Layer 5 of a small transformer language model trained on English Wikipedia (10 layers, counted from 0, width 96).
A neuron's activation on a vector x is GELU(weights . x + bias), where the dot is the dot product.

Input weights of the MLP neurons that the questions are about. A number n stands for n times 0.0045.
n30 (bias -0.021): 22 -31 15 11 -1 5 42 -54 -16 5 -7 -28 19 -8 25 19 18 -13 25 7 -8 13 -11 29 -48 27 -4 -3 10 -15 4 -32 -18 27 -2 -48 3 -26 11 4 -19 -29 11 25 -7 -3 -30 -25 -10 -43 30 22 -47 -25 12 -13 25 -17 29 -36 31 23 35 -13 12 5 -52 -15 0 -18 -3 -11 -1 54 14 -27 -33 9 44 -22 -12 -41 48 -13 1 16 5 17 32 -27 28 17 -2 8 -22 32
n43 (bias -0.024): 21 -21 -8 2 12 -1 9 -7 -2 6 -2 22 -3 11 54 -9 -31 -7 1 6 8 -17 1 -5 1 -31 -22 13 28 -57 1 -13 39 -1 36 -26 5 26 12 44 3 -6 -25 -27 27 -29 -23 -1 3 11 -17 -23 -25 4 -14 -10 40 5 -9 39 37 -6 -25 52 16 -29 22 -24 38 -35 -13 42 -21 25 29 20 26 12 -22 -10 -36 3 12 -6 5 -16 -11 4 -10 -29 0 -33 19 -10 -26 30
n57 (bias -0.059): -34 9 48 -21 -32 -5 21 35 6 -12 -71 9 8 7 -4 5 -4 -23 -39 26 10 6 -11 -17 1 25 27 32 -5 38 -25 -24 -15 -7 4 17 14 28 16 5 34 -12 61 -57 2 4 -1 -18 -2 6 -36 -22 -2 4 -46 38 33 -20 -5 -16 38 46 -34 18 8 11 -14 -19 -5 -71 -31 -25 -23 -16 -17 -5 -31 11 19 -21 12 0 30 -2 9 -42 40 51 4 24 31 34 -9 -35 0 0
n59 (bias -0.023): -52 -12 0 -66 41 -36 20 28 7 -34 -67 14 12 26 5 18 33 -10 17 37 7 -1 -2 3 -2 -11 34 21 -2 17 16 -3 5 -6 -6 36 -36 42 4 5 -8 5 -3 -6 13 3 -24 -20 -1 9 1 1 19 -10 4 11 -1 -2 -43 19 -4 -16 17 37 16 -1 -57 6 16 -29 -14 -3 11 -52 19 43 -17 12 20 -24 3 -28 22 -4 16 9 24 42 21 -26 42 -16 -20 15 1 4
n63 (bias -0.037): -2 5 22 -40 -22 10 -24 27 -8 -69 -11 23 -20 1 62 -12 -15 -5 8 -15 17 -24 -1 8 -10 -1 -29 24 56 -15 20 -21 27 -3 11 -27 6 1 -30 23 36 7 -5 -1 10 -63 -3 19 -27 5 -55 24 -3 9 -30 5 30 -48 44 2 36 36 -19 16 -15 10 18 -4 9 -49 47 29 -31 11 -3 79 72 -24 2 -57 -8 -26 -10 -57 -13 -1 -19 12 -11 -23 1 -32 -42 6 35 -4
n109 (bias -0.072): -8 49 18 -9 -28 -15 1 -7 -51 -6 -4 35 -12 -4 39 -11 4 -16 -11 39 51 -4 -28 3 23 20 -8 -12 -1 6 -37 29 13 -23 75 -8 -4 20 -42 26 12 -18 -16 -30 18 11 0 -14 34 -65 -29 28 3 4 -4 41 34 10 0 -12 -16 50 -29 23 -8 25 -35 -34 -10 -23 -2 -7 -31 1 27 8 -3 -25 10 1 21 -25 12 -18 -10 4 -18 -3 32 15 24 13 -17 -40 -14 -16
n118 (bias -0.032): -7 -30 12 27 20 13 6 7 14 31 -18 -19 1 14 11 4 -24 32 6 0 21 -27 -3 -3 -28 11 -3 -17 10 -19 18 -6 13 -10 -29 37 -9 -25 -5 -6 -26 23 42 -43 7 -7 -18 -15 56 -49 15 11 -6 -7 2 -12 23 -25 15 4 4 1 -3 -1 15 10 -20 -2 -19 27 -2 15 -13 9 28 2 7 0 -8 -4 -24 -67 26 25 2 4 12 14 10 -9 -21 -5 11 23 2 26
n122 (bias -0.033): 9 -40 28 -18 -28 -27 -12 -22 2 28 -27 19 13 -4 39 34 -17 -22 -12 22 38 -30 -22 6 -2 0 -14 -51 -25 -22 -21 6 24 -10 -9 10 -51 -19 7 27 0 47 16 -35 8 -5 -29 7 42 -37 8 14 -30 -3 11 14 -12 -23 17 -3 28 -17 30 4 46 -12 3 -15 -4 -24 -13 32 -27 -27 49 20 -18 47 -18 43 15 3 56 -32 -26 -3 6 28 -1 7 -45 1 -6 13 14 21
n168 (bias -0.048): -8 11 -23 -18 8 -43 9 43 0 -3 3 -41 8 26 -9 16 -44 6 21 32 2 10 46 -2 -30 11 27 8 6 16 -22 33 69 -19 18 -39 33 -6 -27 14 -9 28 38 1 37 8 -35 -36 20 16 -50 7 -13 -57 -11 33 -25 2 -37 -4 16 30 -17 28 -13 12 -65 22 22 12 -38 -1 -40 27 -13 21 -14 -16 9 -15 -65 -9 24 18 -2 -6 -13 -33 22 -42 10 -31 -58 -16 36 34
n180 (bias -0.043): -52 -12 40 -44 19 -50 40 -13 -6 -24 36 -8 47 -42 -18 -63 -26 -26 20 25 -39 17 -26 48 -24 9 -5 3 15 13 -24 -66 6 -30 -8 6 -9 -44 10 30 -8 40 6 -60 -46 -10 17 9 13 41 -18 11 10 -13 -11 21 31 -25 19 -8 51 9 23 53 24 9 -7 -9 -31 -37 -19 34 -4 -40 7 13 0 23 6 14 -24 12 46 -9 -5 11 31 23 16 19 57 -15 -24 1 17 -18
n195 (bias -0.058): 3 -24 38 -18 3 15 -25 -34 -52 -56 15 7 12 39 -22 44 9 8 20 20 32 -17 16 -9 -36 20 0 23 64 -18 -32 -28 36 -23 26 -27 2 -7 -30 42 48 16 -11 -44 -16 -6 -23 -11 21 9 -17 8 -33 12 1 -16 -24 5 7 -13 -20 69 29 33 37 47 17 -51 37 -34 10 -1 2 15 -53 -7 23 30 -6 8 22 -16 25 12 -25 -23 16 67 10 -8 -10 -2 13 4 -32 -45
n204 (bias -0.031): -31 12 -17 9 -33 -51 -13 2 4 45 2 17 29 -64 8 -15 8 -1 -2 -25 -6 9 11 50 -59 4 23 -43 37 3 -18 -11 25 -8 -30 -27 29 30 -21 10 -9 35 -17 -31 14 2 -30 -26 36 -1 -22 10 -11 -20 37 10 -4 -46 5 -23 3 19 44 -5 -2 -1 -29 -16 40 -5 19 -13 -8 51 15 10 -11 58 31 -10 15 -13 -14 -38 18 16 -6 -30 -12 -31 35 -25 11 -1 -24 69
n205 (bias -0.013): -1 -10 19 4 -36 -10 22 -12 21 4 3 3 -15 21 -25 6 6 -9 -18 24 15 -24 20 -2 -6 9 -20 39 9 -23 27 30 13 4 7 -15 12 8 -33 9 18 3 -3 21 4 5 -24 -4 18 -9 -20 17 35 21 -6 -1 -27 -16 -20 -10 30 30 9 -12 -21 25 -1 -5 66 -17 -25 -6 -3 -29 -38 1 3 3 11 12 6 -24 90 -49 -6 -8 0 12 22 27 12 -7 -18 1 -37 -20
n211 (bias -0.032): 4 -2 2 -14 -19 -6 14 -1 2 11 -48 60 5 -15 -22 -35 -8 21 -5 2 17 -86 -29 56 9 37 24 -14 -6 27 -26 -13 8 10 15 24 -27 17 9 34 31 -22 -29 -40 28 38 -29 -5 0 11 -46 20 22 -5 -44 6 7 -23 30 -31 76 1 34 8 -2 26 15 -7 17 -5 -14 33 -9 14 13 -33 19 9 10 -12 -27 -24 43 -42 -45 -6 38 -19 12 15 -50 27 18 -11 -24 -9
n217 (bias -0.057): -51 53 54 3 24 0 34 21 -10 -4 -10 16 55 -16 -20 10 -42 -82 -46 16 55 -26 -42 -8 24 -31 45 17 26 20 22 6 33 1 2 -42 -2 11 4 1 17 9 -15 -33 -14 -7 12 -18 29 -7 -26 10 12 -11 -11 17 -26 -44 57 -19 -28 18 -20 -27 18 32 12 -64 13 35 -1 15 -29 -21 -13 3 26 22 18 -1 -40 17 11 -4 17 13 13 1 34 -10 31 -10 -35 -26 -7 3
n226 (bias -0.008): -14 7 -28 17 20 -11 14 6 -15 35 -15 -50 -19 -2 16 -16 27 -1 1 19 -1 -2 -15 27 12 74 -12 3 -8 14 -11 7 -19 -29 14 -28 13 9 -31 -1 19 16 13 -26 13 51 -46 -15 26 -23 -41 -25 10 -16 13 11 0 -1 20 -6 20 -6 28 -12 23 -8 -26 0 41 8 -24 3 -7 -5 9 -39 -20 21 6 -8 -4 -3 16 13 -20 -54 -22 -42 17 -10 26 5 -3 43 -16 11
n228 (bias -0.034): -45 -2 -15 -12 -12 4 49 31 -95 22 25 -49 -4 4 36 0 -24 -23 -3 49 -4 -35 -35 18 -50 6 11 11 -10 -3 21 -13 22 -1 47 -30 2 11 -20 22 11 22 -6 -2 19 -77 -13 -3 -13 4 16 14 -32 21 24 12 19 12 8 -63 9 -31 18 -20 11 -20 15 -6 4 8 -31 5 18 3 2 22 8 34 4 -43 25 22 -22 -35 -16 10 7 -2 -6 32 -20 2 56 0 -16 52
n274 (bias -0.027): 40 46 -27 0 25 38 24 17 8 16 -22 -3 32 -34 -10 -9 -25 -15 -18 21 33 -60 7 34 -17 -26 8 -42 40 -17 -3 -52 47 -36 -10 -27 -3 14 -17 54 -4 18 -2 -6 31 -64 -2 -43 25 -9 -2 -24 31 -28 -12 11 8 -28 -2 4 -36 45 -32 23 -9 5 -63 -48 3 -35 9 47 13 10 24 -21 12 -19 28 -35 -7 -17 -30 -1 -24 24 -14 29 0 -50 20 -29 -26 0 33 5
n278 (bias -0.035): -7 -14 0 -47 34 -20 -12 51 -21 -53 9 -30 35 -15 -26 30 -8 -19 -30 -12 33 26 -3 34 7 -9 24 19 3 -17 12 20 -9 4 22 -3 -55 -36 -2 10 4 35 1 -33 33 -26 -49 -18 29 18 -23 34 -57 -34 39 34 -27 12 3 -71 51 47 22 -10 -30 19 24 -10 10 -47 -11 -23 -6 20 3 18 24 48 20 -41 7 -14 0 17 20 32 68 -10 -11 -42 -34 -16 8 -49 4 12
n285 (bias -0.029): 16 -28 34 13 44 -46 47 41 -15 -4 -9 22 9 -3 -6 -10 -32 8 -2 -40 30 -45 -2 6 -78 -14 39 -22 -27 -42 -48 -6 39 -4 -12 -35 -15 6 -8 26 20 37 12 -12 11 8 19 -22 26 -8 -78 22 34 -8 21 31 -5 -11 -28 19 2 -39 -5 34 22 14 -7 -1 11 26 -32 48 -2 -6 4 -8 -24 -9 51 -7 -28 13 -4 5 7 -11 55 34 -39 26 9 -16 -35 -50 -20 -4
n286 (bias -0.019): -13 -15 -19 5 -32 -34 1 -13 14 16 24 36 -18 3 -34 6 -38 -38 -12 9 -3 -14 3 31 -30 27 35 2 -29 -5 -36 -14 -19 5 41 3 2 -7 16 -16 1 13 56 3 -10 23 -44 24 -2 28 -25 30 -10 -28 -25 42 -10 -23 30 -25 19 -12 -2 15 -9 9 -8 7 -7 -30 9 3 -45 15 -2 -1 -12 18 32 23 5 11 -6 13 -32 1 45 17 21 -10 31 35 -19 -1 -16 -6
n291 (bias -0.035): -12 -37 45 -15 30 -16 -12 44 22 43 52 -20 -16 22 2 -46 20 -15 1 3 -12 6 12 42 4 -33 33 -40 -13 -35 -22 9 25 -24 6 -38 -23 18 -32 51 -19 30 14 -13 -16 -4 -63 13 -25 -4 -18 6 44 6 26 22 6 -3 -4 -18 36 -20 -3 3 -21 18 14 -19 2 29 -6 23 -23 76 -54 13 -10 5 21 -48 -22 -5 -4 51 -13 -15 -11 -4 -12 27 -20 -45 -15 -35 0 23
n298 (bias -0.036): 2 7 -23 -36 -28 -35 -5 18 20 -50 7 10 11 13 22 41 -4 28 -23 -44 28 -8 -8 20 -47 25 -15 1 18 -72 31 15 -4 -1 18 -21 2 -19 23 17 11 21 12 -6 43 -16 -27 17 -15 -6 -3 18 8 -19 -13 -15 40 -13 4 -25 -19 14 -25 42 -10 9 7 15 14 -28 17 36 28 -3 -33 26 28 10 32 14 -27 -13 12 -32 14 -45 -29 31 -36 -6 -10 -17 13 6 -12 7
n324 (bias -0.049): 3 18 59 -41 33 -31 42 0 0 3 -24 10 2 -13 -7 2 -28 -8 45 11 -13 42 -55 -39 16 2 28 -40 1 2 20 -3 27 -18 -19 -10 -39 26 7 36 16 -2 -31 -29 22 -56 7 20 16 -8 17 2 6 -27 30 -21 -27 -6 18 28 16 21 8 7 -40 5 36 -68 7 -17 -13 45 4 0 7 5 -4 39 31 -44 -15 -13 8 3 -6 -47 41 -29 -24 41 -31 -8 -64 37 5 -3
n326 (bias -0.048): -22 -31 -3 -20 37 19 -3 46 -18 14 -44 -15 -36 -10 41 -5 29 -35 -46 16 54 -18 -6 22 -27 -15 -19 -10 -9 5 17 14 46 -10 -17 12 -41 8 -2 35 2 -8 -2 2 -31 -10 30 2 -20 27 -1 3 10 -14 -30 23 46 -18 21 -5 -9 -11 9 41 -24 8 -47 -17 13 19 -20 29 -42 34 0 82 3 11 21 8 -57 27 -3 -15 25 14 -26 17 -3 -26 2 7 -36 39 -31 -19
n330 (bias -0.037): -13 -5 25 -18 18 -52 -30 36 -70 -29 -19 -40 -21 5 16 3 2 20 22 13 2 8 11 -44 10 -3 9 -7 56 -24 -40 -40 -16 13 7 -3 21 38 -9 5 29 5 -16 -28 7 -18 29 9 12 -14 -22 32 11 18 16 1 42 -33 13 -24 27 61 -13 6 -37 20 -22 -9 5 -28 -33 22 6 7 29 29 38 2 -5 -21 13 24 40 6 -35 -65 28 8 4 22 -7 -14 -7 -6 3 10
n335 (bias -0.030): 6 -70 81 -21 -7 33 28 17 -17 -41 15 19 -22 -23 44 30 -9 -9 -15 31 -16 27 9 3 -12 6 10 -12 -7 -22 -13 -52 14 5 52 -11 15 6 -10 5 48 -22 19 -9 13 -43 19 3 41 37 -16 -5 48 -45 2 31 13 24 30 16 -15 32 -5 5 0 9 12 -5 8 -56 6 -8 9 -15 -19 -2 -8 16 -18 5 -28 24 6 -44 -15 -24 -6 34 -2 -34 30 9 -36 7 -25 -22
n350 (bias -0.026): -2 -18 -6 28 -32 15 -1 -18 35 -7 10 -28 -20 -29 20 -1 -40 18 -7 21 -1 -28 30 -16 -35 31 15 -18 10 -46 22 1 39 -16 29 -10 34 -3 -44 -2 23 21 33 0 10 -26 25 -15 -26 -6 3 14 15 -10 -50 -8 26 3 19 -7 -12 -34 2 41 6 31 3 -21 -8 -20 -8 27 18 -12 -23 -4 -6 7 8 -11 -10 -32 34 4 -8 -5 24 29 -13 12 14 -16 -66 36 -33 12
n362 (bias -0.009): 0 3 19 10 -25 22 -28 -8 11 -10 27 10 52 21 36 18 -17 34 31 -18 20 -2 34 -9 -41 16 4 -56 -20 -44 -9 -27 22 14 -1 -6 25 41 -21 19 20 -16 16 -30 9 11 -6 -5 37 48 0 -16 -5 -43 15 -16 19 -29 22 -73 -6 14 18 34 -3 -8 -35 -9 -10 -6 -12 -4 -4 -7 2 11 -39 3 7 22 -13 5 -1 3 1 8 23 15 -13 -13 35 -43 -5 -9 29 3

Each question shows a token from some text and the vector x that enters the MLP there. A number n stands for n times 0.076.

"en": 15 -17 -24 10 -5 -10 -29 -36 14 16 5 18 -15 -31 13 1 0 4 28 -8 -15 -1 0 -4 0 -16 -25 0 -23 -22 2 -12 0 12 5 6 3 -10 9 -29 2 33 19 20 -1 21 30 34 -1 -16 41 2 5 2 -9 -16 -12 17 -17 14 13 -24 6 1 23 -5 3 19 -8 12 12 -7 -16 -12 21 -9 5 35 -7 8 -20 -6 6 -2 12 22 6 -27 -16 -10 -40 -8 6 14 -7 21
The three highest activations, in order: n122, n118, n350

"gue": 6 -6 -15 30 -4 -2 -2 -9 -6 2 12 1 3 -4 18 -11 3 -9 -10 -4 -2 11 15 -27 23 -7 32 10 -7 6 9 -19 4 1 10 -5 32 -28 9 -38 -33 6 -5 34 -10 -8 18 9 -18 -23 20 -19 -18 -2 22 -29 7 33 -9 -21 -15 -8 17 0 7 -15 -17 6 -15 15 -14 17 -2 -11 23 -51 -25 -2 -12 -5 11 13 4 6 -14 25 7 3 10 17 -3 10 -3 -2 29 19
Which neuron fires most, and how strongly? n30, at about 1.8

" were": 3 5 -5 15 -1 11 -10 12 9 22 -26 32 -23 -1 -14 -18 23 -1 12 10 -24 -30 37 15 25 -53 -23 -10 13 -16 1 -6 0 25 10 10 -4 -4 30 -14 0 -28 -16 -26 4 30 11 2 -1 0 -8 -30 16 -14 19 -9 -8 8 10 0 4 -14 25 21 -13 -15 8 -19 -22 23 -9 0 9 7 19 -3 9 -9 0 4 24 3 3 1 -8 17 8 -23 -4 -4 -3 -4 -11 -4 -5 -8
The neuron with the highest activation: n211

"an": -2 -14 13 8 -10 4 -28 17 -10 -17 20 0 -22 -18 -14 5 -6 16 6 2 13 2 -3 -4 -12 5 11 2 -23 -23 -22 -4 3 6 -14 10 0 5 26 -59 -3 31 25 6 -7 25 34 42 0 14 10 8 4 12 0 9 -33 -5 -15 19 -9 10 -8 -27 4 -3 -10 24 -9 -2 27 -12 6 -11 2 14 -6 13 -16 -5 3 17 -36 5 1 13 5 -22 17 -7 -11 -1 18 6 -7 -21
Which neuron fires most, and how strongly? n286, at about 1.5

"cu": -11 -6 -25 28 13 -11 -2 2 -15 -5 40 -25 -1 8 -11 -13 11 -2 0 8 -19 16 -1 2 23 -1 -6 -15 10 22 -7 24 -8 -34 -25 6 -3 -9 21 -47 -15 23 -2 -5 5 22 1 19 1 -21 15 -14 -2 10 20 -11 -23 17 -16 -10 8 -11 36 2 -1 -21 -2 2 -22 -16 -9 22 4 -4 -21 -9 15 19 -17 -13 8 -10 8 0 14 27 10 1 -6 8 8 -1 23 -25 17 13
The neuron with the highest activation: n278

" the": -13 -9 -10 -3 8 -15 -13 -2 4 44 -1 -17 -36 19 17 -1 22 2 8 8 7 -6 21 -9 -13 -44 3 2 -5 18 -14 8 21 33 -3 -6 7 9 26 -52 4 2 12 4 6 8 1 15 3 7 -14 -10 6 4 -6 -11 -16 4 -25 7 -4 6 -9 1 1 -6 -13 5 -4 27 -11 12 6 9 23 7 3 -7 -59 6 -14 -6 3 -7 2 2 -6 -16 -6 4 22 4 -1 6 5 5
The neuron with the highest activation: n168

"com": 32 -15 -4 3 18 -1 0 5 -10 18 -7 29 -23 -25 4 -1 -4 7 11 -29 -13 4 -11 29 -9 10 -6 -8 35 20 -8 -2 10 -16 -10 11 2 29 -7 -22 -42 2 -3 -34 2 29 -27 29 3 -22 6 -25 7 -3 17 18 -20 16 -27 -11 -10 -17 19 5 24 9 9 30 -10 -15 7 24 11 24 -1 1 6 -4 -5 -20 -1 -11 -20 -5 8 -3 -9 -17 -17 11 -8 5 26 -6 -4 1
The three highest activations, in order: n204, n291, n211

" her": 7 -26 -5 9 -8 0 -11 30 -9 21 -3 3 -39 27 6 -21 10 -2 11 -13 -20 -10 39 20 -13 -35 -7 -6 -1 9 -14 -1 -5 4 8 0 16 15 27 -63 4 0 7 -1 6 16 -4 12 -11 10 6 -3 5 -1 -5 6 -5 0 -21 -7 1 -5 4 14 19 3 -19 7 12 15 -11 -3 -1 18 23 9 -14 -14 -24 23 -5 -20 -1 5 29 9 15 -26 -19 -4 15 -6 5 -8 9 -1
The neuron with the highest activation: n168

"ine": -15 -1 -6 29 -11 9 -28 -11 34 22 10 -1 -14 -11 -11 1 3 30 9 -10 -13 35 4 -13 1 -18 24 8 -10 18 -11 -16 17 -10 -17 3 7 -3 15 -37 1 16 3 7 -4 9 -15 -13 8 -5 24 -9 -3 3 14 -21 22 11 16 2 1 -21 3 15 -13 -6 -8 5 -19 19 -4 25 16 -26 14 -52 -29 -6 -6 15 -11 -4 -3 39 5 11 -27 -2 -20 8 -22 -3 14 -10 25 12
The neuron with the highest activation: n118

" Nor": -5 2 5 28 -9 -1 15 2 31 4 27 26 -22 19 -17 9 16 -4 17 -19 -5 -6 1 -1 -11 -14 -5 -3 -5 14 -15 -2 -9 19 -7 -2 4 -5 -4 -66 0 -35 -3 0 -24 15 -9 22 7 -15 2 12 -10 3 5 8 -27 7 -15 -18 -27 -32 -10 7 1 6 9 30 -1 -3 24 10 7 -8 0 15 -9 -18 -25 23 2 -1 17 21 -8 14 11 2 7 10 23 3 -28 9 -11 6
Which neuron fires most, and how strongly? n286, at about 2.5

"dy": -1 18 20 -5 -33 -12 -19 -4 15 -4 -23 34 -15 0 12 -7 7 21 7 4 14 24 26 -11 13 -13 -12 7 28 18 -10 10 -12 19 20 0 -13 -6 23 -2 17 -17 -13 -5 -6 28 10 24 -6 -20 -8 8 9 13 -9 -30 -12 19 -22 -10 -18 36 -5 -22 13 -2 -20 9 9 -45 8 -28 -5 5 25 1 -9 -15 -43 -14 -7 5 4 12 22 8 -6 -31 -2 25 -4 8 5 -19 -1 -10
The two highest activations, in order: n109, n57

"\n": 14 7 -6 -14 -9 29 -9 11 5 9 -5 10 -8 4 25 9 42 -23 6 -2 -20 -2 5 -13 3 -33 -15 17 8 5 2 3 -6 -36 -1 15 22 -16 11 -58 12 19 3 -15 12 -2 -17 1 -36 3 -8 -5 1 -2 -2 -2 6 2 -4 18 -19 -10 0 23 -11 30 4 7 -8 9 25 14 -9 9 -17 -2 33 -17 -34 3 1 -6 2 -2 13 7 -4 -4 -7 4 -4 16 -2 0 -9 2
The neuron with the highest activation: n63

"tor": -7 -17 -2 19 -30 -8 6 1 -6 -26 7 -4 -35 -4 -10 1 -1 3 24 6 3 0 -18 14 23 -8 -6 7 -17 -1 7 33 -31 -14 4 14 -8 4 37 -30 -8 7 -7 -6 10 -6 14 -1 -12 -10 16 -4 -12 34 11 -25 4 56 -3 3 12 -26 -10 -18 -7 5 10 41 -9 6 -23 -9 21 -5 -7 17 -7 8 -31 22 11 -5 11 -5 -16 -2 -19 21 6 5 11 -14 11 8 -13 30
Which neuron fires most, and how strongly? n228, at about 1.5

"u": 44 8 -26 13 -12 -3 0 -13 6 1 27 -42 -10 8 -22 -8 -13 8 10 8 -7 3 19 -5 -3 15 -23 -16 3 13 -4 11 22 -21 -17 6 -18 -16 3 -27 12 27 1 8 -2 22 -3 6 -11 -11 32 4 9 -13 30 4 12 7 -23 8 10 -25 -7 7 8 8 -19 41 1 -10 9 20 15 -43 -9 -13 -2 12 -2 34 -20 -13 -22 18 -2 17 -21 -14 -9 -18 -14 -1 3 14 -3 16
The neuron with the highest activation: n168

"re": -1 6 -22 3 4 -3 -23 -16 -1 -13 15 2 -23 -21 20 -12 22 28 12 0 8 21 6 4 10 10 9 -17 -20 -6 20 10 10 13 18 9 -1 -26 -10 -32 -24 -10 6 -2 10 15 7 20 13 -36 41 -4 -10 25 10 -3 -9 18 0 -3 -20 -16 11 1 4 4 -10 -15 -29 21 -1 23 12 -20 -2 -13 -20 17 -39 20 20 1 -15 2 1 12 -20 31 -31 6 -27 10 -6 11 4 6
Which neuron fires most, and how strongly? n122, at about 1.6

" and": 17 -11 3 -3 10 13 -6 6 -38 15 -6 21 -4 10 5 15 30 -20 -1 -9 -6 -21 4 -14 3 -52 13 -9 -5 -3 -7 -8 -4 47 -1 39 -11 -13 28 -20 -10 -5 -8 5 -15 5 -9 12 -38 16 -5 -10 3 -12 7 16 -13 8 -19 0 21 16 2 -18 -7 -13 -3 24 9 18 0 16 -5 -28 7 -2 27 -28 -20 13 -4 6 4 -5 -4 10 -8 4 26 9 -9 3 13 -11 0 3
The neuron with the highest activation: n211

" own": -8 -3 4 15 -9 9 7 5 18 -8 -11 -9 14 -8 0 6 4 12 17 -22 0 8 22 0 19 -47 -14 8 -9 -17 2 8 -30 -13 10 4 20 13 7 -42 15 6 -22 -13 15 33 -1 19 5 -3 11 -32 7 27 -5 -25 -3 5 -8 2 7 1 9 -7 19 -19 13 11 -15 27 -45 7 25 5 17 11 -12 -24 -9 5 -5 6 4 17 6 -35 -9 -11 2 -3 2 -27 5 17 3 16
The two highest activations, in order: n226, n43

"p": -1 3 -13 -3 17 21 -13 -13 40 17 4 -4 4 -33 -6 -8 -3 -10 7 -2 -18 2 3 -6 12 3 -20 -11 14 -11 -22 -2 19 -9 -13 14 8 -5 7 -6 -13 8 -6 7 -12 27 15 18 -42 -12 20 -29 16 36 9 -13 17 -4 -16 26 3 20 19 11 3 -12 -36 12 -29 -30 0 -28 42 13 -1 8 35 -11 0 -15 -10 -9 5 -8 -8 -29 -2 -21 2 10 -4 20 8 -2 14 12
The neuron with the highest activation: n274

"ta": 28 8 5 13 -7 24 0 -40 18 14 -8 -10 27 -10 -26 -9 -20 0 -1 6 2 16 3 -15 -3 -18 13 -15 3 11 19 -7 32 16 -21 16 9 -13 6 -30 4 9 0 5 13 5 22 3 2 -21 26 0 9 -3 18 -2 7 34 -43 32 -37 -7 -13 19 -19 -13 13 -1 5 -31 15 19 4 -3 3 -41 -3 13 -2 -2 -12 4 -17 18 -4 12 1 -7 -14 -9 -8 1 -3 -30 3 6
Which neuron fires most, and how strongly? n274, at about 2.7

"elected": -25 -14 17 2 -3 25 -3 -12 26 9 -11 5 -8 -7 13 -10 8 2 17 -16 -24 10 10 19 -2 -46 -13 14 -20 -7 -1 -6 14 -8 17 15 10 -3 42 -20 -14 4 -1 -37 4 18 31 17 -4 -5 -6 -17 6 -1 13 27 -10 4 -28 -23 11 -4 10 -9 12 8 -14 17 -23 8 -8 3 -8 -18 22 6 -8 -17 -50 -16 7 22 -11 12 19 -8 6 -9 15 17 22 -13 7 -3 18 -9
The neuron with the highest activation: n180

"á": 10 4 -10 43 -2 -1 -28 -20 5 -15 8 17 15 10 -4 -6 33 11 -18 20 13 22 2 -3 19 17 9 -3 6 -18 -2 16 8 10 -3 33 25 -31 6 -40 9 -24 13 30 -6 -14 1 0 6 -43 7 -14 -7 -1 9 -9 -15 2 -2 1 -3 -13 0 -27 -2 -3 0 -5 3 24 -1 -8 -31 -9 2 -26 11 -17 -16 22 26 28 -19 -9 0 18 8 3 6 -5 -17 5 1 -34 -1 -23
The neuron with the highest activation: n109

"man": 17 1 -22 17 -33 7 -11 -18 14 7 -3 24 -41 -1 12 -8 -21 25 22 -12 -21 -13 10 -2 1 -19 -5 -4 -9 -7 6 26 -7 0 14 32 -1 23 5 -31 -11 -10 15 -5 1 19 -6 38 3 7 -4 10 -2 -10 7 0 -8 36 -3 18 -2 -11 -11 -22 8 -9 -21 40 -2 -1 0 -8 28 -35 15 7 16 -7 -39 11 3 4 17 -19 1 3 11 22 -5 12 -20 -12 3 9 -30 -10
The neuron with the highest activation: n205

" United": 4 2 -7 -10 -37 -4 10 4 27 -5 20 5 -42 -17 -18 -4 19 18 15 -22 -25 -6 -5 5 3 -20 29 15 -18 8 4 1 -12 -2 -5 3 22 4 23 -50 -2 -13 -13 -25 16 13 8 30 -8 -11 -7 15 9 20 15 -1 -11 10 -8 16 -19 -9 -18 -10 3 -9 26 21 10 26 -13 -13 0 -36 -3 17 -20 -7 -6 11 6 12 1 17 -21 0 2 -3 19 7 26 -1 -2 13 -10 23
The neuron with the highest activation: n286

" with": 4 5 -8 2 -9 21 5 -4 -1 19 -34 -5 -3 11 -8 -4 38 15 -10 7 -23 11 30 12 -17 -50 -2 -18 6 -22 15 2 2 35 -4 24 -16 6 28 -24 6 -27 -16 -4 -1 -12 14 20 -11 0 -17 -6 7 7 10 8 -6 12 -12 10 14 -22 8 -9 -11 4 -2 18 -9 12 -24 9 1 -3 8 -17 3 -29 -22 27 -18 -26 1 11 11 18 -22 -7 15 20 -3 14 3 -17 11 18
The neuron with the highest activation: n118

"n": 20 -22 -22 -4 -16 0 -4 -4 11 -8 21 20 -6 -14 9 -9 0 -11 3 -5 -13 23 4 12 -4 -20 4 -15 -29 -1 11 25 19 -21 -4 11 -10 -8 -4 -20 -7 13 5 49 -3 7 24 40 -8 0 7 -1 -6 34 7 -27 20 19 -4 21 8 -44 13 -18 -27 -3 -6 30 -11 23 8 -25 -13 9 6 8 -1 -4 -26 14 -11 8 -26 9 1 -11 34 -6 -17 0 -16 -5 -19 20 4 4
The three highest activations, in order: n291, n326, n350

" person": -6 6 -4 2 -29 -2 -10 9 -12 -8 -13 26 -4 -3 6 -9 18 2 26 -9 -16 -18 13 23 8 -26 17 17 -6 -14 12 20 -26 -4 8 22 -4 0 39 -37 -12 -13 30 -17 -5 9 17 21 -14 -6 0 5 -9 3 17 -18 2 17 -1 9 20 17 -7 -24 16 -16 5 22 -6 15 0 -36 33 -3 15 14 2 -6 -53 -4 22 8 -14 -14 -5 2 -5 -19 -15 4 23 -3 -23 14 13 -15
The neuron with the highest activation: n59

"'": -7 5 -9 18 -11 16 2 6 0 16 3 0 -18 -1 6 14 23 -3 10 -7 9 -17 26 10 -20 -38 1 -11 -10 16 5 1 -17 1 -3 1 9 -11 12 -82 2 12 13 -17 7 1 -21 18 -19 10 -13 -2 -8 -6 -3 -21 11 7 5 -1 15 10 6 31 3 28 13 5 2 7 0 10 0 10 6 -3 9 -11 -42 6 -6 1 4 -12 10 6 -3 11 3 -1 -15 -4 -6 -7 8 1
The neuron with the highest activation: n118

",": 17 3 -10 -8 -3 4 -16 -6 -11 -24 11 12 -11 2 -5 -3 22 11 -3 -11 -25 -13 13 -17 26 -67 -13 36 13 17 -2 2 3 29 -11 -2 0 9 9 -39 -4 -26 -16 4 -7 14 10 7 -10 9 3 12 7 8 2 -5 12 2 11 -9 0 10 -6 -8 -8 -2 22 17 -20 4 0 19 9 -23 13 18 35 -27 -28 6 8 -1 19 -7 -6 -8 5 9 20 -3 -23 -4 0 2 7 0
Which neuron fires most, and how strongly? n330, at about 2.6

"on": -26 -4 0 9 -17 10 -6 10 27 -17 14 -1 -36 -5 -9 6 -4 15 -10 14 6 21 7 5 -2 -5 19 16 1 10 -5 6 13 17 23 -13 1 -10 2 -39 26 -3 15 -5 -44 22 17 -3 11 -15 -11 -7 8 -19 7 3 -20 31 10 7 22 -11 28 -16 -32 22 -7 9 -33 -24 -5 -22 23 11 -2 -15 2 -19 -21 14 24 8 -20 -11 -18 3 -18 -13 -2 18 10 14 9 -14 12 -4
Which neuron fires most, and how strongly? n335, at about 1.9